Layer 6 of a small transformer language model trained on English Wikipedia (11 layers, counted from 0, width 128).
A neuron adds its activation times its output weights to the MLP's output. To switch it off is to set its activation to zero at one token and run the rest of the model.

Output weights of the MLP neurons that the questions are about. A number n stands for (n - 500) times 0.0013.
n24: 412,646,628,605,471,715,520,352,420,454,493,570,328,507,361,266,504,305,464,458,650,278,460,656,382,628,651,381,638,477,522,524,569,528,382,428,407,456,457,415,541,517,315,552,490,331,514,717,532,553,510,345,504,407,695,437,734,490,412,654,529,519,467,510,493,556,527,531,590,407,467,579,649,577,560,510,72,444,641,432,322,461,206,608,422,536,366,403,566,503,523,423,369,556,717,432,490,381,419,613,639,429,421,674,390,608,307,507,339,525,520,555,465,616,566,588,390,593,587,493,409,421,539,674,483,517,757,701
n25: 484,412,332,468,696,399,427,541,649,415,519,748,609,355,537,424,591,562,452,522,482,668,559,405,616,514,552,464,641,573,503,425,387,299,586,721,699,504,542,589,587,612,599,403,563,500,420,249,497,521,532,305,478,634,558,377,424,549,698,500,413,486,391,525,703,617,402,369,456,478,780,500,576,373,467,525,559,407,535,489,611,455,161,537,279,626,526,525,477,517,730,722,257,455,603,575,383,390,428,601,423,607,516,526,872,635,693,287,361,623,397,438,529,629,668,669,650,457,448,403,518,475,462,615,413,522,599,446
n35: 449,639,377,468,400,500,481,500,545,517,604,547,481,392,478,477,378,43,559,463,487,325,607,410,465,571,308,361,576,642,482,320,688,294,376,535,516,578,297,519,379,516,577,649,672,615,394,550,466,421,275,448,459,454,547,357,462,234,509,470,586,463,516,487,426,430,463,338,364,414,562,487,530,532,560,695,358,434,535,718,474,344,510,497,401,278,399,295,593,412,661,577,529,453,423,445,590,621,534,507,363,512,594,537,490,523,515,491,459,527,390,523,380,363,527,402,553,366,542,562,645,660,692,580,538,562,484,526
n49: 440,700,600,448,503,248,570,305,434,269,598,568,519,647,628,493,558,315,360,520,563,371,319,542,500,516,598,333,503,538,578,484,473,457,625,449,535,376,684,402,589,736,403,315,500,676,457,611,488,529,431,640,480,411,494,615,670,436,462,474,597,534,340,379,441,597,364,410,687,436,566,450,637,500,466,657,509,475,465,539,625,312,543,587,376,493,558,570,564,532,510,500,579,525,537,545,743,694,603,487,426,417,500,469,371,624,521,563,582,714,506,440,416,471,520,176,419,569,575,648,344,464,642,626,411,355,362,385
n79: 526,396,627,734,518,544,730,493,374,500,629,608,424,541,170,507,511,550,520,575,441,530,848,487,368,479,473,528,360,557,608,685,683,507,609,534,527,420,563,547,461,466,545,799,537,570,359,586,379,524,316,445,392,533,457,622,437,334,609,542,408,707,537,431,362,290,503,630,582,561,487,359,422,510,550,472,367,591,671,455,584,522,627,332,622,519,561,394,807,587,547,561,629,490,482,533,703,585,659,532,335,219,654,573,486,504,445,630,671,460,607,574,479,535,457,452,421,514,351,731,376,455,420,593,517,469,706,434
n120: 687,558,693,510,311,406,500,415,397,659,748,438,554,546,541,608,599,382,516,411,233,481,364,521,561,635,535,311,473,471,671,604,615,469,504,641,575,407,606,612,641,406,437,594,559,621,608,743,377,500,473,523,428,619,535,367,535,513,494,554,272,443,383,450,394,701,450,621,209,556,608,466,598,418,452,497,545,445,454,447,700,600,659,500,390,794,627,301,465,510,529,483,464,510,428,433,526,454,392,567,500,476,470,597,578,544,549,414,532,265,576,754,507,347,432,568,611,678,467,547,328,333,583,532,477,624,465,553
n129: 434,400,648,691,597,590,561,573,459,361,617,500,460,595,432,401,457,639,554,451,500,585,624,478,439,591,566,308,326,669,465,411,443,430,452,382,570,521,664,509,440,425,529,503,631,298,563,405,514,480,554,256,574,623,741,593,771,532,557,443,359,362,500,500,577,506,332,584,503,547,398,636,579,256,469,470,472,325,430,485,354,590,343,476,536,573,604,482,477,598,457,497,298,537,558,641,541,503,554,530,519,424,454,547,363,445,417,400,586,509,518,461,622,467,415,647,517,407,351,410,432,479,500,490,396,365,449,491
n139: 500,462,467,721,493,506,409,403,387,617,624,590,534,297,795,480,414,497,377,527,545,624,487,373,437,780,325,552,588,372,497,335,510,454,549,375,405,271,445,376,562,406,570,419,532,340,605,247,595,588,662,465,540,539,349,513,312,550,457,539,510,405,554,510,362,517,566,254,669,554,432,379,392,401,384,401,460,434,516,435,497,550,520,480,339,486,497,625,635,622,720,407,440,569,487,439,516,575,439,536,455,488,450,402,560,573,659,540,531,601,570,671,278,329,427,628,525,585,423,529,433,545,425,265,491,402,383,584
n155: 328,418,221,629,492,314,440,432,431,634,679,537,428,277,411,708,456,621,449,657,580,517,314,417,383,432,566,586,424,413,550,547,628,423,465,629,578,518,492,455,278,648,486,673,401,328,507,526,422,552,529,504,522,541,565,412,294,310,713,700,416,261,726,612,425,386,548,599,469,596,545,694,592,546,556,482,520,556,621,489,522,444,559,722,570,412,396,566,913,448,528,493,626,392,496,473,404,347,452,409,302,339,368,718,348,629,550,497,563,425,479,661,382,619,740,469,318,453,513,449,479,583,483,315,276,431,272,374
n164: 306,527,414,423,455,440,475,448,486,271,399,584,646,569,447,546,543,397,633,463,477,453,472,399,419,561,365,526,428,579,303,438,579,387,443,428,379,789,448,491,549,481,581,390,637,530,592,560,580,550,578,597,740,485,407,510,714,576,574,556,613,673,363,666,568,394,477,441,667,537,385,533,560,551,607,417,758,349,455,555,604,490,440,206,563,538,466,586,280,660,475,500,657,566,493,476,593,521,664,424,626,633,478,490,513,477,512,240,365,281,590,348,620,598,350,559,565,559,349,493,590,376,437,302,475,670,590,520
n228: 461,413,359,575,601,410,587,475,591,462,811,387,800,412,374,467,518,459,522,657,556,357,615,518,625,493,388,612,350,353,521,536,607,453,593,363,639,711,493,614,324,519,562,777,481,547,523,265,491,529,431,762,349,655,462,510,413,503,412,443,270,509,665,681,510,530,471,704,484,541,610,534,463,493,605,601,635,423,549,675,682,507,416,412,521,472,582,497,560,337,532,285,681,497,453,549,493,580,569,353,493,644,397,362,519,426,479,459,497,586,520,476,378,602,362,440,472,477,551,573,300,613,627,528,494,311,459,378
n234: 541,383,425,555,272,486,550,597,492,751,660,436,311,453,406,214,601,318,444,432,537,511,525,503,468,576,326,537,715,330,399,489,418,519,504,489,633,357,667,426,600,582,504,488,586,578,474,387,403,564,654,344,649,441,377,457,562,514,528,396,465,417,460,324,518,767,445,500,629,302,318,526,403,355,390,347,460,589,645,360,581,259,586,541,473,649,504,787,151,560,739,466,605,411,662,674,867,628,486,370,350,527,663,385,504,432,473,451,372,595,642,504,492,463,350,480,556,297,470,341,365,404,372,598,482,378,310,526
n236: 451,500,554,581,227,711,490,510,398,474,353,533,581,640,416,428,527,514,567,379,265,588,559,477,611,357,507,694,633,558,581,521,435,402,253,459,542,684,166,520,382,452,595,380,469,579,356,628,440,524,465,662,518,480,480,545,466,617,662,482,466,520,323,213,616,482,613,507,668,516,425,525,583,563,449,713,766,438,423,457,514,585,536,344,536,262,493,568,389,435,390,621,383,779,547,601,402,673,389,382,385,597,559,500,597,529,642,800,754,577,482,442,424,535,583,477,476,750,296,365,423,472,548,723,373,554,476,450
n270: 574,546,262,464,518,370,361,469,386,593,483,345,580,521,548,439,515,392,544,607,600,487,481,503,514,336,574,513,567,452,445,463,439,497,677,342,360,430,391,628,614,679,394,475,503,351,456,369,563,458,493,487,476,400,417,396,323,487,551,291,271,557,451,540,556,435,535,507,440,665,522,486,608,493,328,568,286,706,342,320,620,497,520,825,485,560,534,720,617,577,814,786,493,565,616,433,592,571,405,359,651,406,504,392,592,555,608,314,577,607,421,446,363,380,507,375,726,530,540,460,629,383,494,674,513,396,624,490
n302: 500,586,479,431,500,466,534,266,757,547,547,428,590,604,424,458,446,497,377,500,317,440,408,631,409,466,436,396,645,493,481,518,599,635,371,456,555,437,755,446,556,534,465,333,531,546,326,511,490,490,552,746,464,503,597,582,704,537,400,581,526,553,336,448,392,546,528,582,570,525,613,500,681,479,378,443,829,578,459,619,647,638,571,518,626,653,561,624,377,429,561,551,431,666,471,194,503,326,270,458,395,618,237,420,311,561,500,587,588,645,625,290,425,399,407,50,450,465,286,430,503,346,352,526,310,595,550,444
n306: 559,512,462,607,486,717,389,440,550,374,507,270,535,371,362,565,496,581,397,448,561,471,510,463,423,417,480,524,456,467,643,456,445,555,529,327,404,392,532,354,755,470,497,599,487,418,414,497,500,608,574,841,287,418,735,569,286,723,481,599,493,705,701,251,396,403,530,284,763,685,700,418,493,487,462,390,505,552,370,584,537,567,596,569,385,547,375,521,206,500,595,427,541,438,521,496,520,461,484,572,664,515,309,496,444,628,459,545,343,535,340,593,427,520,324,663,310,422,472,510,430,571,412,550,444,456,461,514

Each question names a token from some text and the token that comes next. It shows the activations a of the neurons there, in the order above. A number n stands for (n - 500) times 0.01.

Then comes g, the gradient of the next token's log-probability with respect to the MLP's output, scaled to length 1. A neuron's effect is roughly proportional to its activation times (output weights . g). A number n stands for (n - 500) times 0.00078.

"min", then "e"
a: 498,530,492,499,524,475,511,473,494,499,511,501,498,527,507,486
g: 486,547,670,256,549,728,429,485,616,516,413,450,600,419,611,561,414,355,478,614,544,567,474,670,372,486,755,254,547,491,630,576,522,648,548,472,421,543,443,483,571,445,395,309,483,370,480,444,359,511,504,362,551,603,527,357,452,605,440,439,635,555,562,330,530,561,358,568,583,415,691,385,586,309,287,646,457,336,660,440,545,484,418,628,644,602,677,601,545,602,684,571,245,494,565,571,328,550,275,509,455,428,462,422,420,370,723,396,524,476,472,573,431,758,415,402,621,380,292,316,445,631,601,499,553,554,660,491
Which neuron, switched off, raises the next token's probability most? n79

"old", then " Ar"
a: 502,287,502,501,508,486,499,504,456,541,537,492,354,472,482,516
g: 301,490,516,533,666,779,343,445,563,509,492,355,470,687,575,455,399,524,694,490,398,319,504,388,528,418,605,408,322,522,522,555,399,617,563,471,459,266,656,464,381,386,526,545,585,304,407,713,447,437,560,397,619,601,509,574,689,705,614,512,505,356,664,617,465,699,568,509,306,449,570,459,579,420,299,337,544,605,557,391,571,504,700,267,588,408,556,292,595,526,666,538,482,609,702,455,477,571,391,573,727,547,599,500,500,364,416,478,576,562,287,381,652,545,557,256,506,544,470,365,511,395,443,428,603,400,521,428
Which neuron, switched off, lowers the next token's probability most? n25

" re", then "bo"
a: 512,515,505,542,510,489,500,479,523,496,467,485,492,463,531,516
g: 436,556,535,386,385,481,484,569,436,459,605,379,386,590,326,556,521,359,539,408,798,419,798,597,528,398,502,480,527,568,647,731,619,355,595,340,538,745,678,542,722,371,576,565,395,492,277,514,339,435,642,438,384,402,381,511,486,532,341,466,394,526,513,400,705,437,696,487,805,559,526,673,407,438,560,558,630,464,558,387,403,527,418,602,382,528,584,545,424,479,471,321,477,469,509,581,466,546,626,426,360,389,338,585,395,812,649,614,608,434,560,496,338,668,600,567,554,406,534,467,399,605,346,411,536,508,483,569
Which neuron, switched off, raises the next token's probability most? n228

"e", then "king"
a: 506,472,473,157,479,465,501,484,235,557,531,469,481,473,545,503
g: 452,738,484,530,662,612,417,487,607,373,479,564,686,487,196,564,415,532,444,394,457,684,539,682,338,442,586,434,473,497,548,659,584,575,487,570,587,521,523,305,447,529,573,427,413,513,629,547,677,503,569,506,674,566,568,595,371,754,494,391,616,453,478,495,578,365,548,416,484,645,482,415,536,440,598,556,504,334,398,507,393,568,410,684,602,394,444,248,414,360,443,499,360,283,696,601,538,515,689,450,639,554,555,600,633,336,500,100,571,430,534,618,459,691,426,485,728,395,541,593,572,597,454,528,658,473,318,430
Which neuron, switched off, lowers the next token's probability most? n49

"er", then ","
a: 522,550,496,500,486,485,480,294,511,186,547,466,506,513,20,442
g: 441,489,472,496,510,524,470,686,351,745,534,457,357,577,191,447,149,399,541,557,538,600,430,494,579,611,480,531,723,476,486,596,437,397,420,691,522,507,483,478,405,595,455,477,489,361,522,504,730,383,564,658,389,555,695,342,308,452,766,493,380,538,377,240,617,495,467,490,775,491,393,504,587,407,442,432,528,472,503,540,482,663,296,411,538,674,361,361,607,653,351,630,702,588,373,508,427,372,649,406,440,544,626,477,340,398,452,460,427,489,532,599,455,483,447,474,558,545,557,421,501,456,570,481,527,524,325,766
Which neuron, switched off, lowers the next token's probability most? n302

"y", then "ha"
a: 516,444,494,508,482,507,507,582,500,502,327,404,453,503,521,517
g: 445,719,638,536,489,585,485,527,444,432,417,615,303,433,530,532,473,506,441,534,343,706,491,649,482,672,347,428,589,498,349,580,270,314,505,399,472,710,608,626,560,482,314,650,492,535,542,355,664,317,597,444,596,567,417,633,602,492,413,371,218,660,543,730,330,435,508,400,610,584,437,406,393,498,294,430,584,635,436,500,479,471,506,421,441,582,428,629,677,402,611,563,591,614,593,661,281,489,458,411,396,620,422,402,455,547,424,391,518,618,617,650,497,522,568,747,495,584,665,277,365,458,533,247,514,558,614,472
Which neuron, switched off, lowers the next token's probability most? n139

" the", then " last"
a: 556,584,486,481,499,474,515,497,500,500,475,468,511,492,455,492
g: 572,576,586,604,549,604,527,492,524,521,570,484,541,487,379,641,469,586,634,490,620,572,413,359,673,434,400,418,402,684,512,510,410,761,434,521,505,727,560,701,489,513,268,466,415,533,432,598,322,428,425,691,288,656,533,555,464,623,802,746,333,575,321,497,492,524,577,458,285,624,444,350,525,512,402,696,591,461,434,553,524,330,425,541,262,431,547,517,474,617,274,379,604,573,225,528,411,432,412,624,394,350,429,462,515,360,568,667,637,680,516,413,476,634,384,656,507,599,515,553,374,456,375,406,544,457,509,390
Which neuron, switched off, lowers the next token's probability most? n234

" first", then "."
a: 353,502,447,571,488,509,506,544,514,545,504,501,447,502,530,535
g: 445,539,685,491,593,393,562,571,474,712,350,606,525,291,397,624,552,371,589,513,526,718,692,567,658,311,391,533,435,260,380,557,405,646,508,823,601,685,591,412,378,462,550,616,495,434,517,531,454,286,404,644,287,566,627,482,510,315,554,484,587,609,445,522,550,677,487,683,402,449,611,411,565,354,429,515,473,380,656,599,493,618,362,346,611,474,355,480,530,468,422,487,352,435,356,405,620,466,294,646,414,403,474,191,586,468,545,614,426,350,518,591,386,494,424,469,411,477,623,537,710,469,543,486,430,421,332,502
Which neuron, switched off, raises the next token's probability most? n49

"ing", then " C"
a: 513,495,503,501,466,626,602,511,496,352,498,498,513,500,446,498
g: 565,388,350,558,532,504,527,361,616,464,415,751,523,455,504,522,900,301,543,465,699,380,550,499,548,323,471,586,475,487,295,597,439,548,580,358,515,504,443,437,249,572,507,560,502,488,555,442,578,479,533,392,625,661,542,328,437,423,457,334,608,571,670,612,668,713,257,304,530,657,655,488,363,553,568,632,404,547,644,658,545,539,563,295,557,410,451,621,459,498,471,643,347,268,517,493,557,672,451,419,605,442,479,532,556,519,481,638,397,470,457,396,565,621,651,347,503,468,527,340,733,577,469,575,556,480,325,677
Which neuron, switched off, lowers the next token's probability most? n302

"ron", then " T"
a: 498,538,513,469,530,498,496,440,534,503,520,518,451,502,593,473
g: 535,503,472,368,343,437,599,534,559,361,644,465,470,610,678,528,477,334,548,396,563,557,460,537,661,525,489,404,282,525,597,262,510,450,467,485,451,182,600,500,490,485,577,495,413,295,546,410,486,523,482,311,735,390,318,392,528,507,351,483,425,511,383,743,622,492,540,437,373,409,536,348,443,379,526,543,339,419,470,412,426,346,430,498,473,552,395,558,641,259,542,437,309,495,683,363,550,663,407,556,746,390,433,640,631,526,552,501,580,583,392,322,687,471,659,241,530,477,551,780,603,453,548,479,440,464,731,567
Which neuron, switched off, lowers the next token's probability most? n236

"y", then " were"
a: 514,525,494,550,490,545,499,472,577,500,500,10,496,497,493,504
g: 553,639,691,457,635,393,610,675,568,587,567,730,460,392,660,367,481,532,518,691,650,389,480,410,829,714,527,553,425,481,621,418,525,455,641,470,501,424,598,388,369,501,441,396,336,427,324,447,625,239,339,436,424,688,458,507,400,497,416,398,570,372,475,409,528,526,280,209,522,619,635,550,539,344,693,432,512,543,527,593,476,609,439,606,401,378,417,591,500,421,622,524,273,377,470,497,454,571,517,621,455,406,310,355,377,439,726,545,699,439,413,635,528,418,606,319,542,554,376,537,473,503,525,544,620,624,428,417
Which neuron, switched off, lowers the next token's probability most? n234

"s", then " "
a: 542,503,506,544,485,498,483,450,569,500,518,477,502,527,496,414
g: 387,501,467,588,385,526,514,497,349,446,627,366,511,486,462,578,486,472,555,359,496,381,517,480,643,422,385,453,274,405,403,489,489,485,317,791,557,451,440,603,461,456,432,497,414,481,468,433,400,398,393,667,523,565,525,436,382,309,354,597,536,323,572,579,502,453,569,753,228,589,616,641,417,531,569,296,187,421,585,517,359,423,305,408,597,385,466,435,468,708,297,478,555,497,650,447,442,521,580,508,814,490,563,645,536,533,472,453,580,658,605,501,333,369,601,254,533,641,521,681,479,644,448,699,354,609,646,496
Which two neurons, each switched off alone, lower its probability most, in order? n306, n155

"ard", then " Ca"
a: 547,419,502,492,498,507,484,496,561,477,516,472,565,506,530,522
g: 456,425,568,455,564,589,464,584,479,574,546,377,199,578,242,508,499,514,384,354,665,354,372,475,508,426,665,464,328,428,500,572,378,425,518,629,540,619,414,427,511,390,474,780,491,487,787,403,390,415,560,502,547,477,388,609,656,439,443,498,491,478,678,531,654,563,600,388,482,729,426,488,514,770,671,540,319,607,491,495,480,640,484,471,456,740,631,361,341,475,407,520,248,387,544,390,522,678,421,562,670,625,348,446,504,434,621,580,630,481,472,378,499,354,653,429,675,390,589,353,526,589,358,417,527,341,583,654
Which two neurons, each switched off alone, lower its probability most, in order? n25, n24

"c", then "ed"
a: 148,964,507,472,440,520,531,569,520,487,485,473,557,489,550,481
g: 466,489,661,354,391,427,592,361,513,426,432,494,547,430,634,382,270,608,307,365,562,328,647,524,616,552,320,493,684,568,423,299,369,265,493,415,612,285,553,553,358,634,411,476,468,527,586,695,388,390,462,578,620,636,469,466,296,451,436,592,612,225,451,400,635,374,362,599,419,595,429,443,622,527,329,552,526,452,422,589,505,338,654,435,637,689,293,424,481,480,444,581,591,554,357,510,279,593,575,427,404,412,645,436,321,503,495,528,383,566,315,248,443,558,485,402,422,483,446,586,487,312,521,426,337,371,479,503
Which neuron, switched off, lowers the next token's probability most? n24

"ed", then " an"
a: 502,504,484,509,512,816,537,503,493,500,518,494,520,499,510,492
g: 426,424,388,534,529,449,403,407,468,641,228,577,588,446,368,565,664,402,479,432,646,578,488,472,563,361,203,410,348,328,626,544,578,327,454,463,564,608,332,758,494,445,618,555,563,580,558,571,462,245,323,507,463,515,429,634,553,452,542,483,479,344,352,465,293,444,255,396,468,647,506,476,533,483,481,500,413,681,620,532,580,637,470,313,576,406,666,608,646,297,474,466,826,454,546,590,480,555,332,485,483,578,641,419,503,471,305,504,363,465,312,411,521,378,625,441,674,420,620,462,577,609,628,546,384,485,456,692
Which neuron, switched off, raises the next token's probability most? n120

"le", then " Re"
a: 490,505,530,532,478,542,539,478,526,489,492,515,383,464,454,646
g: 516,447,312,242,608,422,520,626,580,439,621,586,538,534,504,443,536,463,656,427,468,471,420,424,481,583,610,338,297,388,591,421,535,567,555,830,283,512,490,472,463,451,527,572,572,240,549,518,301,345,281,518,337,310,402,300,744,499,419,481,438,550,449,618,411,482,451,558,340,517,599,600,448,457,535,564,474,372,517,468,477,346,711,527,429,597,288,393,566,439,495,532,488,452,424,417,572,554,406,335,665,404,490,778,366,412,447,610,617,594,376,537,580,468,569,508,540,308,583,743,488,404,439,553,310,441,779,533
Which neuron, switched off, raises the next token's probability most? n306

" of", then " the"
a: 561,486,464,478,502,500,503,563,518,516,499,531,492,640,491,468
g: 645,372,637,469,498,399,457,276,475,597,492,621,577,648,526,510,936,520,570,562,566,686,519,590,564,451,440,635,365,465,539,350,590,471,310,444,614,596,431,625,467,469,340,514,336,475,364,549,436,423,319,528,562,681,635,489,411,525,292,472,654,461,605,367,429,476,522,460,447,654,559,249,481,496,701,472,441,482,613,453,507,651,256,472,634,496,588,568,559,463,749,546,797,482,530,535,576,435,323,347,373,381,615,406,536,566,506,514,481,456,371,488,630,529,543,454,574,520,569,405,500,338,401,497,658,354,255,644
Which neuron, switched off, lowers the next token's probability most? n270

" win", then "s"
a: 486,513,524,523,495,506,500,509,506,493,508,503,464,492,473,497
g: 380,595,521,571,466,491,664,436,511,500,596,292,306,553,600,323,467,392,467,307,616,384,525,392,219,453,612,439,683,488,574,478,406,484,467,477,444,592,635,544,701,572,462,602,513,541,395,560,473,483,310,491,470,557,543,289,422,464,371,486,435,612,618,345,474,635,472,643,627,324,402,276,579,483,496,670,502,396,561,444,384,362,681,484,451,556,387,399,563,359,462,651,613,466,547,547,483,552,677,733,605,490,469,526,225,538,642,502,690,632,459,372,310,436,446,343,221,508,681,314,385,521,516,697,363,529,352,503
Which two neurons, each switched off alone, lower its probability most, in order? n49, n35

" ", then "ten"
a: 504,490,483,529,503,500,485,465,495,517,504,522,491,481,533,468
g: 611,584,595,555,433,368,290,617,571,419,504,576,439,488,438,425,664,467,424,433,794,561,496,613,602,694,406,594,462,488,371,338,457,428,454,612,428,284,573,402,677,625,605,679,474,373,429,502,700,502,571,609,590,481,666,678,389,449,293,447,352,696,355,509,356,607,407,389,512,555,280,511,447,404,594,413,410,703,679,525,482,702,545,515,633,438,669,548,499,579,688,554,393,743,535,504,235,635,520,360,680,472,660,476,669,501,657,490,491,462,443,456,492,534,453,380,562,562,451,722,528,422,511,426,667,446,415,477
Which neuron, switched off, raises the next token's probability most? n139

" from", then " his"
a: 539,459,522,501,498,493,500,500,278,555,500,497,512,530,507,464
g: 563,414,423,512,497,452,481,536,560,485,589,418,475,516,565,556,549,422,759,427,627,453,597,450,327,582,516,608,464,568,364,624,330,590,410,722,516,649,465,716,394,332,489,307,330,502,732,606,642,309,385,408,408,729,511,623,399,438,382,578,333,583,481,441,472,320,493,337,539,479,489,642,753,453,308,572,561,589,489,531,360,458,339,361,454,650,608,332,576,477,648,439,547,662,629,626,585,493,445,453,436,723,469,282,518,412,459,601,460,492,634,667,359,416,460,456,504,388,442,221,592,496,415,453,621,434,555,744
Which neuron, switched off, lowers the next token's probability most? n155

"s", then ";"
a: 495,501,521,501,490,495,520,507,523,473,505,449,508,452,399,461
g: 502,459,566,599,414,576,462,728,360,502,592,361,407,610,321,447,458,463,469,459,463,500,558,701,331,607,561,560,652,496,327,501,556,694,562,525,646,623,460,572,436,472,538,532,678,607,412,367,378,512,559,481,282,566,600,502,452,434,657,609,556,508,598,647,560,601,624,840,731,324,671,481,520,525,477,691,583,477,330,589,549,619,568,354,451,605,593,583,576,625,362,547,504,504,307,498,503,260,594,330,330,562,414,224,447,342,485,488,534,481,333,613,412,495,620,476,373,512,492,402,574,815,587,534,539,367,405,361
Which neuron, switched off, lowers the next token's probability most? n270

" Ho", then "me"
a: 511,534,480,510,488,587,511,497,489,517,467,283,492,495,544,490
g: 616,732,564,547,496,647,599,383,766,537,464,582,402,587,468,670,418,794,502,534,526,502,364,473,602,449,516,601,662,503,622,582,597,697,539,535,523,511,613,441,648,631,610,471,389,579,521,435,293,383,380,502,389,443,353,399,407,430,474,421,334,636,123,576,508,596,610,705,384,419,576,540,695,417,441,307,514,487,319,573,442,743,585,564,446,423,571,425,322,662,420,367,499,708,403,552,527,506,502,452,451,481,443,479,471,551,574,614,419,508,320,562,691,324,557,566,510,571,657,348,303,435,341,518,460,564,528,618
Which neuron, switched off, lowers the next token's probability most? n120

"pt", then "ive"
a: 516,454,293,953,510,548,497,503,500,492,473,506,529,503,521,513
g: 721,757,544,281,501,457,398,389,453,377,541,478,560,514,445,380,537,275,499,390,441,411,456,337,495,488,344,556,430,468,463,368,426,509,541,649,590,797,471,565,636,486,504,457,476,446,403,473,389,492,429,583,469,420,393,685,252,380,702,378,404,505,460,684,656,355,471,423,571,714,532,578,610,538,624,595,764,382,429,621,569,448,423,488,597,330,621,472,411,500,606,629,779,494,627,288,393,496,367,344,466,423,547,450,447,461,682,442,423,568,320,450,654,539,538,508,467,582,736,720,548,609,382,515,605,448,580,420
Which neuron, switched off, lowers the next token's probability most? n49

"old", then ":"
a: 493,257,532,473,506,478,490,503,455,544,544,484,237,477,494,515
g: 511,538,575,616,558,396,768,551,518,513,432,625,534,473,529,496,557,526,420,584,360,453,593,482,646,357,443,556,649,555,271,564,612,654,310,520,529,387,525,547,724,312,437,404,495,761,407,394,436,491,318,535,276,507,488,514,474,405,493,611,674,304,541,353,304,623,407,610,559,464,498,265,505,490,531,787,370,447,828,376,410,388,569,565,609,425,447,619,562,463,314,554,673,640,480,505,452,429,528,295,357,362,378,498,439,447,418,481,491,490,553,690,377,517,566,418,459,591,416,389,452,447,598,736,371,463,347,391
Which neuron, switched off, lowers the next token's probability most? n25

" the", then " same"
a: 482,560,350,503,521,497,502,495,498,513,485,480,504,520,504,486
g: 453,660,705,674,419,422,340,472,444,599,475,543,459,683,524,638,382,495,598,326,481,410,359,509,764,411,560,627,463,468,370,406,285,752,465,560,473,380,616,523,588,658,267,573,378,441,465,408,567,425,499,687,582,358,577,504,443,674,620,689,403,625,448,578,483,550,523,398,415,453,194,447,454,426,400,360,386,480,608,494,431,516,443,472,516,480,395,523,440,718,610,383,376,542,445,323,505,588,533,652,237,591,487,510,662,467,492,534,392,578,696,596,524,580,283,526,460,778,619,439,447,570,370,408,685,455,394,503
Which neuron, switched off, lowers the next token's probability most? n35

"n", then " In"
a: 505,490,559,468,563,493,510,526,503,545,496,465,487,492,486,547
g: 647,653,296,499,456,580,361,383,779,638,476,564,371,657,412,508,575,292,648,639,368,684,623,543,500,402,604,362,468,363,533,388,604,500,444,324,405,523,396,430,549,348,724,523,620,514,439,283,414,484,427,406,456,309,696,377,420,548,423,481,620,607,371,600,545,635,635,537,460,323,529,408,418,534,744,435,363,319,305,456,432,578,660,485,473,379,419,624,585,484,411,634,556,535,476,649,247,398,544,387,501,424,527,581,445,473,443,394,426,492,391,434,567,605,797,581,579,618,559,624,408,407,543,657,493,638,452,567
Which neuron, switched off, lowers the next token's probability most? n35

"me", then " for"
a: 476,490,478,501,499,527,681,505,525,502,502,489,499,448,552,502
g: 511,501,576,488,574,551,434,258,637,303,661,412,397,525,602,656,542,640,778,592,508,625,571,497,567,744,375,461,494,433,607,280,559,239,440,538,354,482,373,705,450,499,507,326,513,418,478,560,486,290,461,622,709,446,478,352,436,507,560,508,413,461,655,373,447,276,400,393,343,578,427,499,496,701,550,499,459,424,600,326,581,575,436,523,429,530,618,537,603,477,578,534,737,467,546,363,578,448,465,506,459,564,448,557,782,427,563,475,597,557,446,554,666,857,721,501,497,460,606,350,533,303,439,564,523,535,574,600
Which neuron, switched off, raises the next token's probability most? n129

"ly", then " defeat"
a: 492,520,494,502,519,512,501,462,556,500,480,517,488,525,501,520
g: 392,352,664,405,556,718,309,620,624,785,471,520,547,578,305,506,382,386,598,369,495,371,552,511,551,381,372,471,473,650,324,585,468,437,458,335,519,630,545,558,572,619,520,519,299,596,641,613,433,318,452,501,540,523,588,417,478,630,784,501,425,551,563,539,646,766,622,607,454,657,581,333,744,506,401,661,575,598,442,405,546,479,436,377,442,400,576,284,343,680,407,489,429,604,389,393,337,489,431,542,543,383,546,379,566,589,417,627,435,516,645,214,619,464,450,527,445,444,473,537,579,454,526,363,444,431,719,634
Which neuron, switched off, raises the next token's probability most? n155

"tt", then " is"
a: 497,384,514,474,505,504,500,476,517,542,498,455,491,498,504,482
g: 460,345,436,509,639,448,696,459,399,461,382,252,698,623,682,607,509,680,407,554,312,479,476,536,589,516,494,520,422,585,366,514,521,534,717,589,445,383,436,706,654,391,379,231,608,401,461,526,528,576,441,412,423,663,594,593,634,462,401,364,636,584,490,437,577,374,428,493,351,423,220,307,441,588,520,536,393,668,412,554,463,345,473,641,461,309,469,550,452,507,459,408,616,538,295,699,455,441,522,544,673,456,488,502,528,759,542,619,428,609,579,435,411,559,435,534,528,562,197,346,227,517,429,444,364,524,429,415
Which neuron, switched off, lowers the next token's probability most? n25

" to", then " claim"
a: 528,514,486,495,504,494,518,474,499,497,505,279,560,451,492,512
g: 582,356,411,614,440,654,363,356,569,511,687,530,767,412,331,663,399,607,470,398,353,372,342,550,472,478,299,514,630,293,551,735,498,517,531,582,522,574,328,617,591,416,476,443,483,358,621,538,542,502,569,526,448,626,566,523,476,406,566,581,508,604,259,356,390,409,701,829,599,486,545,399,699,495,461,586,569,287,385,360,653,583,321,580,359,374,576,341,384,672,319,461,576,428,478,503,416,308,491,544,548,622,393,420,343,425,390,427,480,463,749,617,488,450,461,597,469,500,450,648,334,519,519,438,423,587,484,437
Which neuron, switched off, lowers the next token's probability most? n234

"ur", then "na"
a: 484,509,457,526,487,540,477,517,526,403,515,508,511,484,372,498
g: 477,406,610,489,561,716,79,562,607,635,416,505,492,316,364,509,503,573,491,384,465,495,533,747,483,437,545,551,317,502,634,615,586,352,635,185,545,348,468,441,516,474,418,354,511,603,619,438,478,541,637,639,789,356,461,492,549,542,531,579,451,548,660,467,345,586,595,393,534,451,602,663,781,499,528,379,590,575,475,577,312,523,476,579,505,275,434,503,388,504,672,654,506,627,407,513,473,575,366,566,623,421,458,484,462,543,496,618,474,481,559,399,637,503,596,533,504,603,551,439,447,488,417,102,400,625,529,457
Which neuron, switched off, lowers the next token's probability most? n35

"it", then " lo"
a: 533,453,298,490,496,498,501,508,494,502,377,534,549,478,520,508
g: 518,445,410,414,477,450,542,547,592,454,381,501,340,558,709,538,493,470,442,420,571,385,491,512,526,505,526,599,385,690,603,517,507,485,683,379,319,582,575,566,456,415,395,438,358,396,471,399,425,396,396,382,593,496,479,793,561,571,306,407,524,691,608,494,364,341,519,491,413,203,425,409,384,284,229,791,421,489,522,500,620,417,204,479,439,572,486,437,619,353,620,521,520,481,368,438,443,532,381,569,545,451,462,411,435,427,605,503,579,541,529,613,523,508,541,160,377,462,630,352,690,568,738,656,371,354,653,574
Which neuron, switched off, raises the next token's probability most? n35